Layer 4 of a small transformer language model trained on English Wikipedia (15 layers, counted from 0, width 64).
A neuron's activation on a vector x is SiLU(gate . x) times (in . x), where the dot is the dot product.
The model reads these tokens: "at" "ta" " in" " which" " S" "op" "wi" "th" " was" " " "ra" "c" "ing" " his" " " "y" "ach" "t" " Tom" "a" "ha" "w" "k" "." " The" " re" "g"

The vector x that enters this layer's MLP at each token. A number n stands for (n - 500) times 0.0061.
0 "at": 266 374 449 662 758 312 236 509 668 564 379 499 335 505 525 474 766 741 278 573 480 811 598 521 362 350 650 412 442 311 610 458 299 441 400 470 581 317 485 364 707 819 661 480 574 282 611 529 439 650 626 459 345 696 379 480 404 487 342 538 566 412 591 575
1 "ta": 420 470 668 647 615 327 302 345 792 593 358 382 458 531 317 396 874 582 211 631 611 626 562 733 435 572 620 714 628 420 510 532 444 479 395 644 721 251 426 386 559 856 661 637 619 287 488 442 598 498 607 450 379 717 536 390 352 615 694 577 652 428 642 491
2 " in": 559 198 489 426 678 338 421 554 552 658 547 544 112 440 371 228 599 703 294 522 744 607 315 736 462 751 505 577 473 325 593 341 385 520 658 530 507 451 620 465 685 667 599 483 494 634 684 460 593 639 517 661 495 509 415 467 689 517 564 364 761 601 467 689
3 " which": 491 476 404 511 554 395 409 556 603 390 521 471 173 385 466 75 657 736 442 772 535 431 507 569 300 563 436 296 419 308 855 440 596 479 743 500 420 509 544 456 800 659 613 495 718 618 589 577 540 548 314 687 619 531 342 563 473 492 591 642 699 443 409 645
4 " S": 364 353 516 467 508 264 232 769 771 572 523 391 456 434 358 330 536 752 309 521 621 505 441 793 267 630 394 668 715 415 381 756 505 510 579 362 554 370 425 261 741 768 581 611 584 440 465 371 510 549 510 543 311 623 539 498 502 526 555 816 600 752 483 540
5 "op": 290 577 472 567 593 459 288 532 639 816 560 577 452 742 500 289 660 484 228 399 651 720 420 563 485 416 539 441 536 359 458 456 315 213 324 310 492 380 475 447 766 666 793 645 567 483 386 507 386 701 668 491 594 557 391 496 669 478 223 349 733 223 317 564
6 "wi": 376 621 519 453 739 615 397 620 543 551 526 485 641 550 275 284 721 676 414 727 550 491 181 771 419 371 445 663 231 346 353 507 483 301 575 447 600 298 371 385 716 523 747 439 578 231 391 492 571 616 512 602 439 505 717 458 653 401 623 613 685 302 631 283
7 "th": 313 425 707 505 686 270 277 475 686 500 363 449 391 380 291 534 577 352 410 493 432 561 289 676 91 367 564 400 526 367 342 323 416 464 419 470 705 623 407 411 528 695 654 264 662 454 367 399 241 526 591 618 374 383 573 533 593 248 766 637 696 561 417 465
8 " was": 604 270 509 424 589 500 317 525 482 460 749 333 186 305 400 244 628 730 383 533 458 539 412 632 512 521 553 552 596 284 777 354 423 536 812 307 463 390 523 354 743 614 589 394 670 398 541 428 372 657 444 615 587 573 365 399 631 380 621 523 742 791 620 679
9 " ": 397 269 406 407 543 570 314 653 564 575 494 555 318 588 298 277 515 759 412 591 648 651 458 919 257 618 472 726 651 467 691 368 516 458 636 501 493 382 437 382 670 719 665 556 566 299 519 400 530 627 412 678 409 508 306 849 758 493 541 606 585 662 287 537
10 "ra": 424 393 684 495 626 285 435 477 662 500 330 332 506 695 155 380 652 871 381 625 334 646 571 673 459 556 401 515 423 438 451 483 386 409 748 509 541 453 397 162 588 602 723 493 669 225 404 576 522 736 516 720 462 758 537 526 480 559 766 599 560 394 472 435
11 "c": 361 517 448 472 708 344 373 520 665 308 598 526 345 647 255 387 460 764 311 450 597 640 271 512 210 434 694 726 657 414 403 466 536 423 417 634 771 472 201 305 448 675 366 552 625 391 517 280 124 590 612 473 548 475 368 486 716 708 478 430 608 440 543 479
12 "ing": 366 380 424 283 862 440 139 584 500 580 664 652 523 408 327 366 696 681 405 487 511 561 365 456 477 480 736 372 499 378 681 183 453 372 468 491 727 486 487 402 586 660 522 628 507 666 348 369 265 579 682 418 287 793 500 508 403 499 535 474 753 511 432 697
13 " his": 354 227 277 555 685 475 477 454 642 324 432 358 429 487 372 112 719 576 507 509 677 475 326 665 321 539 368 362 424 359 759 355 456 484 738 232 502 556 504 302 749 806 729 477 534 382 396 493 408 669 386 572 535 478 531 526 692 460 636 571 561 620 580 687
14 " ": 385 294 393 401 529 563 314 632 541 609 532 533 319 607 319 257 526 738 425 605 624 670 460 931 276 575 454 757 660 475 670 366 499 480 643 519 493 352 429 372 655 696 669 558 582 274 505 379 520 621 445 688 412 515 302 873 730 499 539 680 582 672 305 530
15 "y": 266 429 508 481 714 471 239 531 740 384 528 407 302 600 369 303 600 859 568 396 328 767 411 664 591 488 457 510 513 381 423 269 554 552 499 438 655 472 506 246 674 677 592 466 586 568 431 435 277 730 518 677 377 501 383 492 672 456 586 703 718 463 288 441
16 "ach": 418 529 419 462 766 575 204 455 573 733 644 521 379 437 662 465 567 697 495 500 381 808 468 546 399 487 639 277 443 429 540 398 446 28 484 620 680 118 627 329 673 772 546 451 578 372 452 510 356 524 495 513 421 706 303 566 379 604 482 244 767 423 461 271
17 "t": 397 474 500 379 698 583 255 658 693 598 440 517 289 463 353 332 743 642 382 445 335 673 282 704 401 392 665 514 540 385 833 538 557 301 510 627 722 199 275 316 675 615 691 498 508 246 458 585 403 490 706 523 487 417 444 610 499 507 508 607 711 463 395 661
18 " Tom": 430 389 492 461 650 521 313 668 406 169 484 280 659 649 476 275 614 672 430 559 518 429 454 717 271 594 458 376 524 301 344 471 330 618 610 390 448 504 623 310 746 786 910 637 553 421 463 277 547 434 448 664 461 318 482 628 395 525 411 549 794 495 452 359
19 "a": 322 679 599 323 587 344 410 424 659 674 451 535 458 579 469 745 800 520 387 712 656 670 484 733 451 514 603 650 476 168 462 334 314 591 435 515 610 406 499 225 653 551 901 390 532 297 436 305 456 644 455 587 468 552 522 381 501 668 561 580 696 541 485 544
20 "ha": 430 540 455 515 686 445 263 509 627 581 322 767 541 631 425 447 854 670 524 688 607 538 356 549 484 544 472 533 481 342 497 599 261 423 451 553 490 195 488 330 463 602 742 450 678 229 358 324 701 700 611 719 504 582 308 533 347 624 720 699 731 480 593 286
21 "w": 472 568 543 468 725 267 412 617 505 473 476 395 455 423 388 389 635 667 465 464 532 575 236 721 364 347 601 510 437 324 357 521 337 508 626 559 622 303 331 466 733 737 540 307 932 273 308 379 384 463 705 491 276 673 252 490 567 500 551 495 853 597 629 448
22 "k": 337 426 520 363 710 477 321 519 714 416 393 421 641 397 429 326 787 689 456 458 668 721 548 664 337 529 719 724 756 249 481 471 548 562 634 614 701 424 422 296 581 728 469 409 694 394 244 337 387 496 693 500 343 526 509 357 391 586 646 598 740 620 343 445
23 ".": 426 208 566 371 430 574 355 742 550 437 495 488 396 405 458 246 700 716 463 642 593 417 425 732 319 782 520 333 279 318 676 427 662 596 617 521 617 350 482 395 643 652 661 588 859 479 519 520 471 816 345 570 432 533 478 668 634 420 481 588 565 432 250 636
24 " The": 412 297 483 548 630 443 427 632 672 491 348 500 224 391 380 163 727 611 583 611 578 576 385 515 277 539 491 296 415 347 867 457 543 497 489 375 295 453 619 382 759 784 643 494 477 379 367 475 513 679 341 634 476 503 550 695 633 565 640 429 617 722 453 663
25 " re": 473 319 443 579 609 456 399 584 519 671 675 415 243 534 406 252 321 778 477 568 859 538 324 642 365 741 551 786 485 346 650 407 414 416 666 517 579 220 504 387 756 594 840 432 477 489 535 282 359 610 495 644 374 559 261 576 711 370 524 479 576 674 616 610
26 "g": 511 262 454 662 617 394 282 588 628 760 345 423 399 527 233 567 722 652 263 812 518 313 273 377 432 560 500 679 574 344 511 554 499 325 357 566 666 527 218 294 555 653 487 431 721 592 279 433 436 387 608 657 506 293 568 618 652 642 541 325 602 339 470 463

Each question shows the input weights of one neuron of the MLP. A number n stands for (n - 500) times 0.0016.

n313 gate: 491 644 882 629 767 418 569 414 575 657 381 508 666 504 653 551 678 353 611 542 561 409 702 518 696 575 436 416 331 336 701 533 479 865 427 682 437 263 442 454 617 513 247 620 404 637 629 429 496 772 292 458 755 436 392 487 496 436 365 397 407 639 573 475
n313 in: 469 458 656 586 465 590 512 298 356 464 261 562 482 573 619 531 669 622 624 470 673 524 707 188 585 591 340 621 241 657 663 519 469 531 197 289 546 586 508 282 591 451 617 298 615 417 523 375 546 660 485 427 363 253 614 596 589 403 500 531 432 527 512 650
Which token does this neuron like most? 19 "a"

n58 gate: 759 516 788 755 455 653 566 508 516 487 427 472 477 694 443 565 508 448 377 717 542 351 492 534 259 456 319 500 575 398 631 560 274 447 598 265 564 380 372 678 496 402 545 606 379 715 795 456 402 576 570 476 351 488 396 577 659 234 375 574 165 443 471 354
n58 in: 590 341 440 673 541 455 500 328 482 644 485 756 475 301 566 493 389 871 354 412 269 523 560 450 407 281 560 383 545 353 422 321 537 451 381 537 537 384 398 485 329 422 638 496 462 460 471 587 504 642 379 456 545 370 716 415 429 530 599 694 176 544 515 504
Which token does this neuron like most? 21 "w"

n201 gate: 625 548 493 437 211 531 566 490 530 447 503 521 441 602 531 390 678 432 351 503 742 371 490 692 631 490 573 561 542 532 476 412 534 677 472 459 422 743 507 179 405 276 493 555 542 527 375 267 355 598 605 575 650 527 412 486 528 275 378 583 428 466 469 445
n201 in: 573 525 536 511 584 518 373 532 542 452 550 554 718 361 286 745 400 425 587 564 591 544 460 552 608 369 297 444 234 485 713 578 578 301 518 493 486 478 560 368 697 568 240 493 622 391 451 585 590 225 538 389 376 489 544 464 752 579 713 529 556 411 467 446
On which token does it fire most, and how strongly? 0 "at", at about 0.14

n144 gate: 549 474 564 324 339 594 429 347 540 470 592 574 655 629 718 500 684 625 463 650 485 380 638 604 470 562 564 798 511 673 310 365 658 504 474 445 358 395 489 695 373 686 429 411 572 652 616 227 489 252 610 622 556 537 470 559 392 493 533 370 404 680 391 437
n144 in: 229 390 545 586 522 407 452 604 475 470 386 316 311 537 463 411 500 620 489 547 556 754 385 416 198 442 630 395 534 508 459 348 664 530 640 489 192 708 587 391 421 585 541 260 322 676 471 439 496 438 504 449 593 449 631 276 563 596 642 511 358 442 392 504
Which token does this neuron like most? 22 "k"

n168 gate: 604 687 582 278 532 507 475 660 611 297 398 642 594 690 472 539 556 433 446 584 439 345 679 573 557 591 557 406 777 577 215 413 486 461 642 528 420 450 493 563 510 675 568 493 704 593 562 517 454 423 669 458 439 627 356 578 546 557 507 443 356 528 694 211
n168 in: 524 615 466 562 452 473 480 605 520 458 588 740 490 658 530 615 537 577 606 316 407 431 763 539 686 311 493 586 624 482 459 377 597 336 595 631 550 312 517 443 480 592 429 568 562 388 546 629 344 274 422 530 387 574 376 500 517 622 333 765 504 490 616 345
On which token does it fire most, and how strongly? 21 "w", at about 1.3

n265 gate: 412 379 374 240 653 604 607 439 633 632 342 345 658 331 620 781 451 406 603 403 342 642 214 406 367 493 737 444 373 441 504 333 567 420 432 474 485 439 455 523 585 302 496 546 605 297 515 634 659 221 565 466 519 591 554 443 349 333 560 584 500 624 527 462
n265 in: 305 398 442 600 267 462 488 587 287 525 611 578 543 492 561 269 492 533 409 289 550 475 691 662 574 415 425 702 492 731 797 524 541 355 492 463 306 492 391 659 359 608 607 257 272 524 375 415 442 549 484 794 642 475 278 394 582 768 589 657 675 402 604 324
Which token does this neuron like most? 17 "t"

n69 gate: 443 583 386 527 324 308 584 451 581 461 684 511 475 376 808 523 680 437 405 347 454 396 706 629 485 556 622 634 523 602 697 493 493 523 405 523 664 469 493 421 333 476 735 299 539 566 219 578 674 541 482 485 722 236 404 387 500 454 463 265 531 466 443 323
n69 in: 444 534 385 381 325 770 416 552 510 564 583 404 454 431 500 566 493 346 469 480 546 489 385 700 507 317 413 639 612 274 514 646 606 298 607 661 561 420 530 486 453 359 538 441 411 567 635 449 296 402 474 490 675 490 282 349 393 330 305 403 364 538 374 634
On which three tokens does it fire most, strongest first? 10 "ra", 24 " The", 5 "op"

n29 gate: 707 704 643 432 464 732 488 294 457 496 524 520 317 680 367 599 602 379 361 375 492 296 424 500 611 709 540 477 761 389 619 690 516 424 504 527 644 500 508 684 473 641 290 373 520 384 620 330 749 558 500 351 556 465 552 732 654 302 402 734 393 563 404 582
n29 in: 603 692 397 641 508 711 626 382 704 415 492 481 525 560 654 413 613 556 318 619 442 496 500 660 481 700 565 734 485 551 352 355 384 367 257 339 359 454 418 478 344 429 587 485 457 596 511 696 405 500 706 492 569 519 181 289 368 557 552 614 508 451 630 703
Which token does this neuron like most? 24 " The"

n119 gate: 404 532 456 540 629 460 717 516 516 708 365 647 470 500 488 532 492 358 640 567 569 411 468 467 600 551 299 641 763 268 484 496 488 251 308 393 539 210 590 516 504 371 248 544 778 636 340 317 755 711 416 460 323 413 358 468 576 344 528 400 508 275 428 456
n119 in: 276 554 492 445 535 623 709 535 706 659 418 473 197 295 240 461 512 477 406 558 468 318 736 444 480 316 524 500 658 484 496 408 407 457 461 318 588 382 622 264 580 292 433 293 624 511 641 424 605 511 303 298 603 446 615 679 656 430 392 645 484 601 472 546
Which token does this neuron like most? 26 "g"

n247 gate: 504 520 355 629 427 496 286 641 351 557 703 651 708 548 337 344 369 567 387 366 675 532 484 442 660 508 508 316 573 454 504 861 452 613 532 536 390 569 684 318 394 328 195 275 385 332 590 625 496 520 405 556 423 428 337 588 484 536 650 388 699 306 359 436
n247 in: 564 823 399 349 443 474 489 496 526 470 426 619 373 367 541 339 752 367 571 522 523 303 579 292 560 632 286 723 523 589 294 409 548 440 478 493 533 334 350 496 529 477 773 444 718 638 380 599 534 691 521 459 364 478 633 467 414 496 382 365 345 703 470 541
Its two highest activations, in order, are on tokens 20 "ha", 0 "at"

n118 gate: 847 593 441 428 550 405 581 733 434 578 642 629 508 717 269 849 456 619 473 566 559 604 419 509 742 465 541 482 436 356 755 605 544 396 419 65 328 505 702 566 535 355 249 460 482 391 456 417 330 456 432 553 441 473 523 509 853 258 350 617 588 469 631 260
n118 in: 583 450 395 442 565 631 543 417 233 331 546 479 493 457 500 216 571 387 709 320 617 511 601 493 647 609 283 602 536 433 604 342 575 482 424 361 560 659 440 507 644 455 323 227 371 455 539 542 374 500 603 429 594 457 540 407 493 327 475 377 754 724 478 532
On which token does it fire most, and how strongly? 8 " was", at about 2.9

n175 gate: 468 696 245 440 354 539 575 327 579 644 574 598 433 399 493 655 598 664 539 618 557 629 298 405 437 497 528 562 432 335 666 645 629 404 398 451 698 539 376 423 279 327 546 648 439 500 586 497 338 483 497 440 675 423 625 398 535 567 709 380 628 538 500 304
n175 in: 354 585 377 430 550 400 643 371 503 379 372 595 559 327 412 256 520 682 474 487 296 630 517 531 612 448 410 519 500 722 672 448 640 394 457 441 455 623 577 503 487 462 440 408 480 426 625 497 648 578 648 261 513 428 480 549 451 642 656 520 722 500 653 422
Which token does this neuron like most? 17 "t"

n275 gate: 174 397 420 512 432 633 665 320 399 504 520 834 659 385 413 468 405 539 460 535 374 549 400 314 336 375 371 367 557 471 456 445 137 616 604 528 210 411 477 512 391 350 560 596 312 341 438 402 424 531 340 286 411 603 508 444 464 700 508 592 338 472 355 349
n275 in: 389 643 351 618 561 504 634 177 637 678 583 545 339 245 406 291 500 507 489 545 539 442 603 445 390 325 313 671 608 677 454 559 567 492 489 541 608 527 381 474 585 437 530 561 496 758 467 459 617 359 442 556 404 296 396 312 436 500 119 595 583 590 576 534
On which token does it fire most, and how strongly? 23 ".", at about 0.61

n130 gate: 287 365 612 449 417 645 403 371 416 584 496 482 710 394 511 582 603 613 730 408 565 373 568 274 504 577 518 616 605 574 489 412 380 716 450 312 528 453 496 298 528 257 532 640 478 399 577 507 368 272 602 621 478 468 209 504 493 453 638 565 574 546 681 621
n130 in: 472 517 504 603 426 543 380 539 445 647 458 570 537 434 608 598 524 313 472 531 379 720 426 605 493 517 231 569 724 518 282 459 392 698 602 646 521 447 527 410 129 540 539 690 690 561 534 469 367 583 450 733 454 497 429 357 532 602 393 458 595 476 659 563
Which token does this neuron like most? 20 "ha"

n163 gate: 459 512 440 406 475 260 340 559 424 443 624 466 556 689 503 613 590 583 365 681 747 541 434 390 525 433 531 610 364 587 334 586 580 491 456 423 442 613 396 447 402 572 419 391 398 561 375 347 572 442 622 494 427 590 525 363 578 622 528 610 332 608 651 587
n163 in: 539 363 407 542 332 610 652 648 481 382 357 389 409 291 414 381 370 462 577 396 406 610 506 500 343 516 429 547 607 500 651 669 509 732 692 494 572 445 541 484 547 560 519 760 625 525 466 588 641 519 412 579 422 372 611 335 382 433 585 445 566 516 400 516
Which token does this neuron like most? 4 " S"

n96 gate: 353 312 496 397 385 472 496 437 554 560 382 386 571 473 774 571 696 504 702 178 424 596 274 541 713 465 595 473 636 496 528 291 375 520 484 410 570 217 539 648 326 558 437 709 573 581 265 562 433 608 357 418 300 382 468 645 260 409 516 611 336 582 540 567
n96 in: 464 258 471 496 374 395 572 428 531 496 464 475 442 617 553 568 479 680 461 489 377 703 345 548 636 612 511 251 616 670 550 455 535 284 525 620 423 432 448 504 357 549 357 582 266 657 371 234 454 549 527 411 417 596 489 575 554 400 317 547 622 270 731 340
On which three tokens does it fire most, strongest first? 12 "ing", 16 "ach", 15 "y"

n17 gate: 526 610 407 589 426 343 589 703 478 587 599 349 455 452 848 574 350 380 341 594 519 451 459 591 478 486 493 540 668 699 511 533 259 548 526 405 522 656 572 449 424 658 611 256 685 468 374 551 430 457 553 266 384 471 807 625 710 408 587 537 485 368 534 606
n17 in: 609 456 301 376 617 387 459 504 263 614 574 496 620 478 855 302 437 320 635 485 364 530 628 569 563 767 508 493 628 465 679 569 607 635 590 559 559 598 391 518 507 379 388 440 573 406 420 172 306 430 603 467 372 363 583 456 440 380 401 407 662 537 560 592
Which token does this neuron like most? 10 "ra"

n81 gate: 444 403 591 595 574 507 318 615 330 500 341 690 401 472 434 399 403 517 308 716 291 479 461 435 636 347 458 507 528 514 375 623 538 328 465 552 527 609 517 562 599 154 503 298 479 459 435 616 510 466 417 476 595 510 341 694 413 584 545 524 247 472 282 593
n81 in: 366 478 530 504 474 545 734 227 730 376 332 412 514 639 548 334 628 449 522 268 597 552 515 568 272 540 578 504 429 676 474 280 471 578 544 237 323 463 709 329 540 800 607 596 568 654 489 478 500 558 535 675 399 533 601 390 588 522 496 459 615 507 541 423
Which token does this neuron like most? 10 "ra"

n63 gate: 626 457 484 366 421 627 713 406 588 468 438 274 415 267 589 724 442 512 594 500 723 635 634 783 363 250 607 607 528 573 453 723 481 543 414 531 461 555 699 616 492 598 673 457 372 477 607 542 700 238 455 372 445 480 683 578 750 685 457 358 431 527 377 578
n63 in: 765 539 474 543 526 827 691 517 374 606 543 324 663 684 624 470 577 436 491 538 522 317 591 398 556 597 591 774 146 420 616 791 696 790 500 410 504 496 314 590 614 653 716 409 579 475 487 551 298 386 545 513 622 457 561 474 698 586 819 491 648 470 274 491
On which three tokens does it fire most, strongest first? 0 "at", 16 "ach", 7 "th"

n13 gate: 598 649 512 782 488 393 418 236 623 616 464 556 661 568 504 747 576 580 833 508 492 389 537 651 520 520 219 480 443 378 565 429 608 406 370 480 404 418 595 592 345 568 374 488 326 185 603 433 439 623 415 355 602 439 879 633 306 407 648 557 479 516 365 560
n13 in: 583 477 630 543 425 365 413 249 787 624 488 449 559 484 418 657 403 500 724 604 619 460 539 767 586 554 401 396 552 244 629 412 450 402 453 298 361 441 362 488 366 606 445 347 412 340 485 542 218 538 664 589 738 317 802 632 398 355 411 547 561 461 464 446
On which token does it fire most, and how strongly? 19 "a", at about 0.93

n8 gate: 490 524 455 517 555 680 503 562 517 381 395 589 668 476 548 418 575 234 589 372 521 410 256 549 353 332 596 440 500 507 425 520 486 696 503 510 433 397 567 307 540 475 473 455 255 450 490 457 425 446 555 480 739 711 531 524 363 270 760 551 472 622 490 687
n8 in: 543 622 504 433 539 603 599 733 507 550 283 630 623 587 577 669 503 424 663 424 575 557 259 453 370 393 521 452 504 328 444 455 410 564 747 406 317 372 600 396 541 393 694 535 460 596 486 538 440 607 614 458 696 753 482 448 416 327 701 655 496 598 638 503
On which three tokens does it fire most, strongest first? 13 " his", 7 "th", 20 "ha"

n173 gate: 457 547 508 433 122 409 197 449 523 643 484 186 618 349 593 457 361 562 637 619 611 445 162 605 629 718 469 496 508 544 496 443 469 492 637 581 638 653 458 307 534 443 347 586 408 489 439 584 668 389 325 361 595 426 552 593 336 461 373 441 383 492 602 307
n173 in: 353 380 368 575 453 608 282 539 576 282 330 468 698 602 380 418 549 598 311 448 666 468 561 478 461 566 629 281 356 522 447 639 595 332 493 528 301 486 698 528 559 585 650 319 598 625 573 587 553 385 547 299 439 567 597 634 599 628 553 596 353 500 672 384
On which token does it fire most, and how strongly? 4 " S", at about 0.97

n61 gate: 469 662 412 645 301 715 328 458 474 454 598 492 583 519 617 390 361 556 649 283 700 700 481 504 693 377 649 578 392 724 318 329 444 485 481 639 433 351 485 369 500 456 561 614 508 563 578 452 750 377 616 466 488 405 743 364 303 253 399 492 504 684 565 470
n61 in: 620 442 573 420 558 350 759 594 504 467 525 572 596 468 489 428 615 421 398 546 393 364 453 418 486 773 391 514 588 297 793 596 453 602 446 446 429 460 479 650 348 561 340 406 415 577 302 486 366 543 321 575 324 623 386 680 608 587 707 384 421 436 314 690
Which token does this neuron like most? 0 "at"

n99 gate: 508 695 359 740 390 607 477 481 611 488 534 797 589 455 436 337 463 463 371 578 577 454 451 367 602 559 584 385 508 402 508 814 799 485 390 515 455 466 389 283 478 480 568 398 442 540 588 518 685 289 338 313 603 662 477 320 613 742 407 530 422 358 591 515
n99 in: 383 565 586 621 215 574 278 620 368 394 442 612 350 427 220 485 462 553 376 599 535 332 586 484 612 746 496 261 535 276 705 617 607 488 415 404 473 605 693 408 587 557 252 349 460 635 534 334 662 405 511 331 496 558 441 608 554 659 462 605 312 435 555 385
Which token does this neuron like most? 3 " which"

n152 gate: 692 442 567 546 349 487 818 562 496 322 554 422 398 545 574 417 278 312 296 582 454 584 709 500 541 301 437 443 433 547 612 455 611 396 375 693 549 504 752 578 573 470 463 828 343 484 731 508 139 394 694 422 643 607 403 352 388 267 660 425 651 422 437 541
n152 in: 597 577 345 547 624 527 418 604 349 661 412 446 361 481 573 423 573 572 399 712 614 379 609 611 250 409 651 489 566 616 226 640 473 496 527 550 705 624 342 393 364 290 635 596 678 481 590 391 562 402 419 603 594 665 590 534 288 751 401 411 240 355 376 657
Which token does this neuron like most? 15 "y"

n88 gate: 291 402 361 566 654 459 423 427 397 340 348 576 552 460 587 310 294 428 540 565 544 393 361 267 511 568 632 664 618 621 285 532 244 548 453 237 525 445 486 568 539 195 358 591 366 535 447 361 529 575 451 402 375 388 411 587 347 507 399 584 406 424 423 659
n88 in: 363 309 533 370 674 530 503 477 468 463 342 460 397 533 533 586 480 598 623 418 392 282 270 500 546 610 503 458 638 651 417 591 480 493 510 418 591 410 558 402 594 289 640 364 500 584 477 604 500 721 541 326 359 282 429 747 454 546 311 533 435 484 447 457
On which token does it fire most, and how strongly? 1 "ta", at about 0.41

n210 gate: 141 700 547 480 539 575 726 469 447 370 650 743 764 481 350 663 708 553 411 614 476 457 434 444 546 530 523 424 355 612 384 538 623 212 543 561 431 535 636 603 602 565 418 411 433 455 723 538 550 549 504 508 418 454 394 542 527 496 389 81 596 435 590 615
n210 in: 390 360 646 496 536 409 476 394 293 516 473 294 685 500 574 500 341 431 583 311 540 429 496 637 570 523 468 469 623 532 371 397 276 575 402 516 492 86 496 353 377 570 594 618 572 477 313 519 621 323 563 248 453 644 599 726 625 280 380 335 419 597 547 244
Which token does this neuron like most? 16 "ach"

n95 gate: 441 412 292 385 336 545 671 548 496 651 537 603 371 423 434 456 533 587 604 558 418 474 500 569 548 402 366 280 571 351 489 464 679 530 400 452 703 723 695 350 597 701 600 541 322 636 511 807 507 359 574 394 373 449 657 632 669 337 529 422 443 270 589 551
n95 in: 516 345 176 391 564 458 712 500 656 568 519 643 506 699 522 446 494 569 404 544 464 355 516 355 408 537 346 250 487 550 487 425 610 583 589 383 531 735 575 472 578 660 535 656 474 630 578 594 506 509 512 472 532 592 649 487 405 580 469 395 513 364 471 551
On which three tokens does it fire most, strongest first? 13 " his", 3 " which", 24 " The"

n196 gate: 508 504 485 619 708 678 385 561 455 539 378 614 561 508 572 439 246 632 396 346 430 628 527 559 664 624 462 399 268 258 573 687 640 350 580 424 384 604 425 629 380 580 385 450 547 667 727 694 450 627 500 504 627 664 558 420 420 584 278 611 334 655 658 727
n196 in: 451 533 601 474 646 669 507 556 558 318 448 640 496 357 368 596 224 588 452 460 617 526 437 554 359 442 410 475 384 419 559 696 577 414 433 651 325 466 616 298 417 760 414 504 629 431 609 620 548 587 747 415 425 385 651 253 593 515 368 437 196 610 451 673
Which token does this neuron like most? 0 "at"

n288 gate: 666 638 346 704 326 439 470 492 529 683 429 601 791 381 485 552 712 644 820 622 496 546 296 539 672 662 360 529 451 523 455 331 400 545 489 712 607 349 339 452 434 355 417 601 504 310 537 471 425 489 454 322 432 388 595 433 582 601 570 523 597 418 655 626
n288 in: 646 486 720 532 318 364 375 401 486 493 546 500 543 602 423 412 440 193 390 472 403 468 600 693 228 663 614 185 521 599 450 732 444 461 348 542 389 482 452 423 521 374 486 412 590 373 552 500 549 569 412 661 550 574 579 468 532 489 437 422 390 727 493 346
Which token does this neuron like most? 15 "y"

n48 gate: 522 703 511 402 402 478 565 511 388 306 554 432 286 489 358 859 347 560 619 489 314 653 413 422 579 535 449 398 467 653 295 496 358 547 565 390 521 399 384 372 574 744 543 500 537 612 735 489 565 489 668 457 449 457 555 586 668 622 705 457 459 440 547 318
n48 in: 591 663 448 487 516 428 613 519 475 287 589 513 412 666 672 519 538 452 545 683 507 604 494 314 227 324 361 399 601 430 487 469 503 620 355 573 497 510 484 255 676 540 487 413 345 694 597 412 420 446 497 596 484 529 533 669 519 423 525 629 470 347 513 545
Its two highest activations, in order, are on tokens 11 "c", 15 "y"

n15 gate: 463 706 650 430 449 703 317 431 440 619 786 518 424 496 525 525 641 493 646 554 626 478 687 459 271 514 317 511 474 432 336 504 403 591 515 576 521 401 436 496 607 302 329 686 195 468 610 319 667 511 479 403 437 518 422 514 522 365 439 540 821 529 595 536
n15 in: 303 604 595 439 411 387 170 442 450 445 742 581 705 677 399 429 507 400 730 517 620 510 653 524 453 669 517 460 411 556 463 421 547 459 466 450 566 360 510 707 583 458 453 547 303 503 635 550 645 384 619 503 449 608 596 540 561 449 313 544 651 467 558 433
Which token does this neuron like most? 6 "wi"

n295 gate: 581 280 477 600 631 450 781 569 470 531 549 565 449 538 473 664 466 519 550 635 438 295 561 197 679 380 535 365 562 413 160 698 628 581 481 383 556 288 463 579 418 492 538 680 527 351 679 354 286 313 384 455 380 584 647 489 447 454 654 435 631 568 423 383
n295 in: 492 527 605 519 656 465 418 558 613 358 427 742 650 588 255 569 588 489 593 610 394 863 516 512 469 432 333 530 336 608 519 398 595 523 651 225 341 321 470 489 424 439 388 604 650 631 553 647 650 545 735 489 348 323 488 469 423 372 397 628 312 699 325 485
Which token does this neuron like most? 25 " re"

n116 gate: 651 416 605 473 473 465 679 508 428 646 584 488 595 301 477 546 435 321 632 303 304 406 438 528 793 443 570 628 508 320 631 579 492 477 481 447 473 80 451 279 326 653 326 531 678 616 496 534 627 417 364 439 481 692 265 397 554 458 424 581 608 389 582 661
n116 in: 562 693 671 425 322 469 360 531 291 392 551 442 384 540 567 837 554 661 497 554 269 493 363 398 483 737 538 670 531 539 388 457 517 442 527 439 430 270 606 544 507 429 538 316 451 533 596 580 422 400 633 497 596 510 655 628 517 411 601 585 422 483 383 406
Its two highest activations, in order, are on tokens 13 " his", 24 " The"

n267 gate: 335 604 475 481 494 382 599 408 333 271 412 528 614 581 334 348 431 631 516 537 423 481 430 585 409 423 354 389 516 480 459 488 584 592 399 275 301 322 543 587 305 649 389 402 452 601 321 519 569 587 431 487 538 604 657 447 472 497 547 547 585 563 443 359
n267 in: 178 433 325 383 787 641 650 494 509 441 465 561 625 644 452 435 516 328 497 465 546 552 620 533 494 386 295 595 631 520 542 415 283 500 461 414 522 419 446 516 402 517 633 481 576 569 535 667 716 408 531 494 497 458 477 282 523 409 624 487 460 503 493 513
Its two highest activations, in order, are on tokens 13 " his", 6 "wi"

n208 gate: 377 496 656 415 343 649 314 450 520 466 529 400 643 512 625 357 575 351 609 380 372 508 643 400 605 496 601 496 712 517 601 693 579 407 727 579 529 555 484 396 204 640 735 311 474 716 508 603 433 784 288 496 390 533 734 775 672 378 380 538 365 454 475 849
n208 in: 504 387 432 525 436 848 593 543 445 496 535 496 333 482 458 433 697 312 468 559 507 582 489 383 284 580 425 621 389 529 302 607 566 571 656 293 476 457 202 609 389 367 773 443 384 607 590 379 359 417 348 591 521 394 464 528 398 457 587 557 430 511 482 633
On which three tokens does it fire most, strongest first? 23 ".", 13 " his", 16 "ach"

n104 gate: 575 486 493 579 421 529 640 468 611 482 553 344 433 532 493 521 571 665 604 609 681 594 321 676 628 479 471 242 442 585 425 441 317 307 304 627 416 478 399 736 423 586 411 325 489 299 823 448 557 402 469 465 586 489 500 606 575 589 482 329 382 458 712 426
n104 in: 587 444 675 485 279 657 405 455 533 600 605 279 504 552 594 579 526 667 311 667 423 722 375 481 508 626 584 304 672 441 387 470 627 382 727 410 433 717 659 560 459 606 352 368 415 555 647 386 711 456 389 552 359 530 462 744 594 583 526 492 613 246 576 605
Which token does this neuron like most? 16 "ach"